Layer 2 of a small transformer language model trained on English Wikipedia (9 layers, counted from 0, width 96).
A neuron's activation on a vector x is GELU(weights . x + bias), where the dot is the dot product.

Input weights of the MLP neurons that the questions are about. A number n stands for (n - 128) times 0.0026.
n54 (bias -0.056): 60, 140, 106, 61, 95, 69, 179, 125, 79, 106, 161, 79, 126, 158, 143, 136, 181, 77, 141, 185, 247, 122, 201, 128, 76, 144, 85, 147, 170, 119, 128, 70, 98, 72, 126, 117, 154, 152, 116, 130, 171, 68, 112, 120, 136, 139, 136, 124, 174, 138, 79, 79, 133, 140, 67, 158, 112, 128, 136, 203, 69, 112, 173, 189, 142, 92, 87, 156, 164, 158, 94, 140, 233, 105, 149, 137, 144, 71, 144, 121, 129, 134, 149, 104, 157, 114, 122, 80, 119, 171, 174, 85, 117, 124, 93, 132
n91 (bias -0.023): 175, 87, 148, 177, 103, 135, 94, 158, 152, 119, 115, 152, 116, 136, 84, 81, 141, 102, 114, 187, 176, 160, 78, 111, 171, 124, 126, 99, 85, 127, 25, 116, 53, 175, 144, 95, 85, 51, 136, 171, 111, 199, 116, 124, 83, 178, 110, 122, 119, 112, 122, 152, 126, 191, 135, 140, 200, 144, 133, 114, 120, 138, 147, 130, 86, 108, 109, 131, 68, 161, 89, 92, 147, 189, 203, 103, 139, 145, 189, 116, 110, 107, 168, 61, 165, 170, 162, 140, 76, 98, 133, 131, 125, 150, 134, 75
n149 (bias -0.053): 74, 89, 175, 126, 74, 91, 121, 87, 117, 121, 141, 149, 140, 118, 98, 145, 162, 184, 88, 123, 106, 120, 169, 77, 73, 82, 96, 141, 92, 116, 171, 114, 160, 143, 166, 137, 184, 62, 144, 109, 52, 149, 155, 57, 158, 103, 119, 163, 165, 171, 144, 155, 82, 102, 175, 172, 142, 159, 134, 119, 146, 107, 147, 107, 93, 128, 141, 110, 97, 145, 95, 119, 99, 176, 83, 180, 146, 115, 154, 148, 189, 128, 171, 68, 165, 127, 199, 77, 198, 116, 111, 140, 100, 105, 142, 128
n164 (bias -0.046): 91, 147, 144, 186, 120, 134, 138, 42, 137, 73, 124, 120, 123, 146, 175, 155, 93, 140, 72, 110, 123, 145, 140, 120, 113, 145, 91, 148, 125, 84, 117, 164, 121, 173, 183, 121, 87, 135, 188, 144, 147, 78, 191, 104, 117, 112, 131, 69, 116, 124, 140, 164, 132, 119, 114, 178, 137, 127, 142, 167, 198, 77, 86, 164, 158, 136, 140, 148, 106, 140, 120, 105, 104, 76, 115, 86, 185, 143, 117, 107, 158, 116, 168, 114, 162, 126, 158, 90, 142, 160, 112, 164, 116, 59, 127, 92
n165 (bias -0.013): 98, 162, 98, 159, 130, 168, 118, 81, 113, 99, 122, 146, 137, 141, 122, 66, 72, 122, 100, 95, 114, 112, 155, 118, 163, 131, 169, 110, 84, 78, 90, 70, 120, 148, 164, 154, 185, 79, 76, 100, 161, 123, 141, 187, 139, 218, 143, 157, 111, 136, 169, 115, 87, 176, 94, 155, 143, 102, 186, 190, 139, 111, 116, 140, 131, 129, 138, 126, 49, 137, 97, 126, 109, 133, 69, 140, 139, 135, 143, 128, 118, 117, 142, 82, 182, 108, 130, 166, 132, 126, 108, 124, 140, 203, 88, 133
n297 (bias -0.020): 102, 179, 80, 157, 93, 115, 157, 136, 150, 163, 114, 89, 121, 94, 122, 118, 170, 115, 131, 134, 115, 143, 129, 127, 184, 106, 93, 139, 106, 174, 128, 159, 135, 102, 163, 77, 133, 145, 84, 132, 143, 74, 104, 170, 201, 149, 162, 116, 113, 111, 98, 60, 121, 178, 142, 67, 195, 131, 166, 120, 134, 165, 92, 100, 133, 127, 135, 79, 134, 135, 130, 188, 124, 158, 105, 171, 96, 170, 126, 105, 103, 99, 163, 129, 124, 114, 135, 74, 146, 89, 196, 107, 109, 164, 150, 109
n300 (bias -0.036): 92, 105, 181, 200, 102, 144, 179, 40, 144, 128, 93, 108, 114, 171, 144, 76, 151, 109, 132, 87, 168, 80, 182, 110, 103, 112, 155, 82, 119, 107, 117, 141, 163, 136, 111, 97, 139, 165, 73, 121, 83, 86, 151, 103, 98, 124, 113, 163, 81, 149, 149, 88, 160, 112, 121, 84, 79, 171, 70, 149, 198, 159, 114, 142, 159, 170, 131, 134, 48, 135, 103, 135, 109, 138, 91, 156, 152, 101, 127, 178, 121, 112, 208, 131, 148, 165, 135, 177, 110, 102, 102, 129, 147, 149, 148, 158
n310 (bias -0.008): 120, 129, 170, 156, 167, 116, 192, 100, 166, 115, 65, 167, 117, 162, 158, 96, 217, 100, 202, 125, 94, 105, 99, 148, 127, 159, 138, 103, 175, 116, 146, 116, 117, 154, 137, 143, 85, 111, 136, 161, 145, 147, 165, 112, 170, 157, 149, 127, 129, 168, 140, 141, 127, 156, 189, 74, 118, 147, 49, 134, 73, 75, 138, 78, 124, 69, 89, 53, 181, 141, 137, 105, 132, 115, 89, 86, 134, 107, 189, 92, 215, 80, 104, 96, 123, 133, 51, 157, 119, 82, 147, 98, 109, 137, 143, 137

Each question shows a token from some text and the vector x that enters the MLP there. A number n stands for (n - 128) times 0.034.

"O": 198, 126, 90, 122, 170, 116, 114, 141, 159, 94, 151, 86, 97, 122, 82, 127, 76, 152, 128, 112, 193, 101, 64, 123, 140, 105, 180, 110, 103, 215, 169, 163, 174, 155, 122, 80, 148, 123, 102, 108, 130, 124, 124, 132, 141, 138, 153, 110, 153, 112, 116, 125, 125, 75, 104, 118, 96, 124, 121, 84, 142, 167, 131, 128, 124, 132, 130, 140, 134, 175, 122, 125, 87, 75, 157, 115, 182, 87, 144, 209, 106, 139, 101, 144, 135, 135, 158, 118, 51, 153, 121, 121, 185, 147, 134, 111
Which neuron fires most, and how strongly? n300, at about 0.18

" patients": 177, 116, 107, 116, 159, 153, 104, 101, 121, 78, 148, 117, 110, 136, 124, 117, 93, 100, 133, 83, 179, 112, 48, 100, 133, 52, 154, 171, 137, 216, 149, 153, 151, 198, 110, 112, 206, 93, 81, 139, 158, 151, 130, 140, 145, 109, 140, 144, 129, 111, 131, 137, 81, 77, 125, 118, 100, 118, 115, 136, 160, 132, 120, 146, 171, 103, 188, 135, 165, 190, 135, 141, 89, 118, 130, 106, 128, 81, 147, 159, 85, 126, 99, 146, 83, 136, 149, 121, 120, 160, 75, 139, 117, 130, 140, 114
Which neuron lights up most? n165

" are": 170, 133, 142, 124, 155, 109, 129, 78, 122, 65, 178, 131, 105, 113, 84, 160, 118, 150, 147, 133, 176, 136, 81, 82, 116, 101, 128, 121, 104, 198, 173, 115, 200, 169, 95, 146, 141, 125, 103, 136, 199, 142, 103, 144, 158, 104, 124, 127, 145, 127, 125, 140, 122, 96, 106, 108, 100, 84, 121, 117, 136, 179, 106, 153, 162, 90, 143, 167, 154, 178, 141, 81, 96, 105, 108, 82, 127, 112, 127, 147, 155, 132, 81, 134, 62, 174, 160, 105, 118, 139, 85, 164, 152, 92, 121, 115
Which neuron lights up most? n164

"ut": 220, 132, 72, 134, 186, 121, 120, 156, 128, 131, 177, 113, 124, 108, 102, 87, 49, 137, 151, 149, 168, 138, 73, 132, 150, 65, 144, 111, 90, 214, 123, 129, 148, 173, 154, 125, 150, 110, 52, 124, 146, 157, 163, 167, 173, 134, 136, 113, 167, 124, 128, 125, 105, 52, 124, 144, 114, 103, 137, 101, 144, 178, 134, 184, 130, 121, 121, 137, 148, 156, 120, 115, 85, 92, 130, 89, 120, 110, 132, 172, 135, 131, 59, 116, 107, 143, 136, 101, 82, 166, 103, 149, 135, 119, 117, 101
Which neuron lights up most? n91

" S": 205, 134, 135, 104, 133, 151, 121, 113, 170, 107, 188, 112, 78, 104, 96, 142, 113, 171, 153, 155, 148, 63, 67, 106, 115, 112, 130, 103, 92, 171, 159, 151, 204, 163, 122, 144, 156, 104, 120, 148, 150, 188, 142, 151, 142, 103, 144, 129, 134, 137, 107, 122, 147, 125, 75, 110, 99, 122, 115, 99, 146, 203, 116, 125, 102, 125, 105, 145, 166, 155, 112, 127, 101, 107, 79, 121, 170, 85, 115, 160, 139, 138, 96, 102, 122, 160, 144, 108, 50, 129, 69, 136, 157, 93, 151, 107
Which neuron lights up most? n300

",": 185, 154, 86, 94, 170, 125, 133, 121, 121, 96, 152, 85, 95, 119, 104, 130, 86, 145, 141, 107, 176, 81, 89, 119, 79, 99, 132, 127, 155, 189, 150, 114, 146, 162, 138, 153, 190, 111, 103, 152, 164, 132, 92, 153, 140, 67, 166, 113, 179, 88, 148, 144, 142, 84, 108, 90, 91, 129, 101, 122, 152, 188, 169, 179, 118, 98, 146, 146, 158, 189, 114, 129, 113, 95, 108, 130, 146, 91, 136, 165, 94, 137, 53, 124, 48, 171, 147, 134, 140, 123, 124, 131, 143, 135, 120, 119
Which neuron lights up most? n54

"ori": 196, 139, 100, 109, 154, 149, 124, 140, 139, 86, 207, 96, 133, 140, 63, 102, 99, 157, 163, 124, 156, 164, 109, 132, 114, 51, 135, 124, 105, 166, 161, 146, 148, 159, 105, 160, 158, 115, 76, 175, 139, 137, 156, 162, 154, 125, 122, 85, 123, 109, 62, 107, 97, 118, 96, 104, 107, 140, 83, 119, 142, 177, 128, 195, 176, 91, 125, 121, 189, 138, 127, 129, 110, 134, 106, 142, 137, 96, 108, 169, 131, 123, 86, 128, 132, 139, 169, 79, 65, 148, 108, 126, 153, 117, 148, 89
Which neuron lights up most? n54

" ": 208, 109, 141, 113, 134, 130, 156, 130, 130, 128, 167, 127, 118, 110, 90, 127, 100, 134, 154, 106, 148, 68, 61, 131, 130, 82, 126, 190, 134, 156, 160, 154, 184, 165, 129, 120, 163, 82, 101, 170, 173, 148, 112, 162, 171, 121, 153, 177, 126, 128, 61, 125, 143, 115, 107, 100, 79, 115, 73, 89, 138, 178, 95, 141, 150, 99, 127, 111, 162, 177, 140, 99, 87, 112, 120, 133, 169, 91, 161, 175, 112, 103, 83, 68, 83, 165, 110, 124, 104, 128, 111, 167, 144, 113, 139, 117
Which neuron lights up most? n310

"ent": 224, 133, 110, 125, 142, 147, 97, 140, 121, 112, 172, 102, 136, 82, 83, 141, 61, 130, 117, 123, 156, 119, 63, 132, 147, 75, 146, 164, 128, 155, 116, 153, 164, 172, 138, 135, 153, 75, 91, 151, 199, 145, 171, 169, 189, 140, 105, 90, 130, 133, 72, 141, 94, 83, 133, 110, 152, 79, 109, 126, 133, 150, 130, 156, 105, 122, 99, 145, 148, 151, 118, 153, 119, 121, 142, 147, 130, 100, 92, 146, 157, 134, 98, 128, 48, 144, 178, 129, 92, 127, 102, 146, 169, 74, 116, 115
Which neuron fires most, and how strongly? n91, at about 0.27

".": 164, 145, 95, 106, 126, 113, 136, 89, 128, 114, 180, 113, 109, 128, 82, 154, 78, 146, 124, 100, 179, 82, 105, 127, 120, 105, 139, 144, 99, 195, 141, 159, 161, 175, 130, 107, 143, 117, 116, 111, 132, 188, 108, 103, 191, 70, 97, 113, 151, 132, 96, 145, 132, 74, 112, 101, 83, 118, 95, 153, 161, 170, 162, 147, 129, 85, 144, 140, 159, 191, 129, 119, 141, 59, 149, 88, 141, 106, 154, 172, 143, 148, 73, 96, 85, 161, 182, 107, 114, 139, 152, 124, 156, 110, 121, 128
The two highest activations, in order: n54, n149

" Re": 151, 153, 122, 106, 138, 156, 123, 116, 151, 85, 129, 91, 115, 115, 83, 127, 92, 179, 126, 149, 163, 102, 94, 111, 129, 86, 163, 134, 94, 168, 156, 163, 198, 141, 120, 155, 117, 98, 107, 141, 161, 150, 132, 168, 150, 163, 175, 96, 133, 130, 128, 145, 143, 106, 88, 124, 108, 121, 103, 71, 166, 184, 136, 169, 102, 105, 99, 154, 169, 158, 121, 148, 78, 83, 68, 146, 163, 95, 111, 184, 147, 133, 117, 125, 49, 124, 120, 127, 64, 120, 70, 145, 141, 117, 169, 122
Which neuron fires most, and how strongly? n300, at about 0.13

" deg": 212, 122, 139, 128, 126, 130, 111, 104, 136, 84, 133, 80, 157, 136, 109, 103, 73, 135, 132, 152, 136, 110, 57, 109, 101, 17, 159, 122, 95, 178, 182, 140, 185, 170, 148, 114, 156, 121, 99, 140, 163, 142, 122, 134, 172, 101, 178, 155, 112, 111, 95, 127, 94, 117, 105, 141, 126, 101, 116, 102, 131, 174, 132, 100, 151, 115, 152, 135, 164, 178, 146, 159, 87, 101, 137, 133, 163, 77, 115, 180, 151, 175, 92, 141, 132, 104, 156, 132, 95, 103, 119, 137, 138, 64, 128, 123
Which neuron lights up most? n149

"ons": 149, 164, 116, 112, 175, 142, 141, 131, 127, 99, 169, 98, 136, 104, 77, 115, 64, 145, 129, 105, 171, 85, 82, 115, 127, 90, 162, 145, 105, 201, 97, 166, 186, 182, 134, 145, 162, 96, 79, 176, 182, 143, 138, 151, 153, 152, 110, 102, 101, 127, 83, 133, 129, 103, 101, 91, 125, 118, 101, 168, 116, 182, 139, 182, 109, 102, 105, 149, 181, 147, 125, 164, 132, 112, 81, 131, 139, 72, 126, 137, 134, 162, 98, 106, 54, 123, 144, 121, 99, 142, 97, 150, 147, 100, 131, 113
The two highest activations, in order: n165, n54

" their": 181, 139, 156, 120, 137, 139, 132, 83, 136, 59, 200, 99, 95, 111, 96, 172, 98, 140, 124, 118, 152, 123, 93, 129, 95, 61, 97, 157, 103, 194, 160, 152, 157, 146, 128, 178, 132, 93, 130, 151, 154, 131, 122, 132, 184, 141, 105, 113, 127, 148, 69, 184, 97, 73, 105, 133, 74, 77, 102, 111, 149, 163, 95, 155, 158, 114, 112, 141, 142, 180, 156, 123, 79, 115, 135, 130, 112, 105, 116, 172, 129, 140, 115, 142, 83, 144, 183, 123, 97, 132, 125, 153, 159, 113, 159, 108
The two highest activations, in order: n164, n149

"ick": 190, 162, 74, 119, 126, 143, 127, 120, 137, 120, 168, 104, 127, 129, 88, 129, 81, 147, 94, 113, 137, 116, 86, 173, 163, 48, 152, 115, 125, 198, 155, 157, 166, 179, 126, 161, 172, 105, 93, 130, 154, 159, 146, 177, 180, 147, 135, 58, 132, 102, 71, 139, 99, 72, 95, 131, 75, 139, 81, 87, 154, 138, 178, 146, 118, 110, 159, 167, 144, 165, 114, 104, 120, 117, 73, 135, 145, 123, 121, 171, 135, 143, 149, 125, 110, 138, 121, 104, 89, 113, 100, 139, 152, 101, 129, 94
Which neuron lights up most? n165

"us": 119, 148, 93, 104, 176, 186, 88, 132, 138, 110, 162, 98, 137, 99, 55, 137, 85, 151, 118, 124, 171, 106, 96, 133, 131, 91, 166, 154, 102, 180, 148, 135, 166, 179, 133, 162, 176, 113, 66, 170, 189, 187, 145, 182, 171, 141, 120, 113, 137, 101, 132, 98, 111, 98, 93, 135, 128, 108, 125, 115, 136, 158, 119, 167, 119, 86, 93, 106, 167, 131, 138, 123, 101, 111, 116, 114, 123, 90, 92, 178, 132, 119, 109, 121, 62, 145, 168, 120, 73, 139, 107, 147, 160, 116, 119, 103
Which neuron lights up most? n165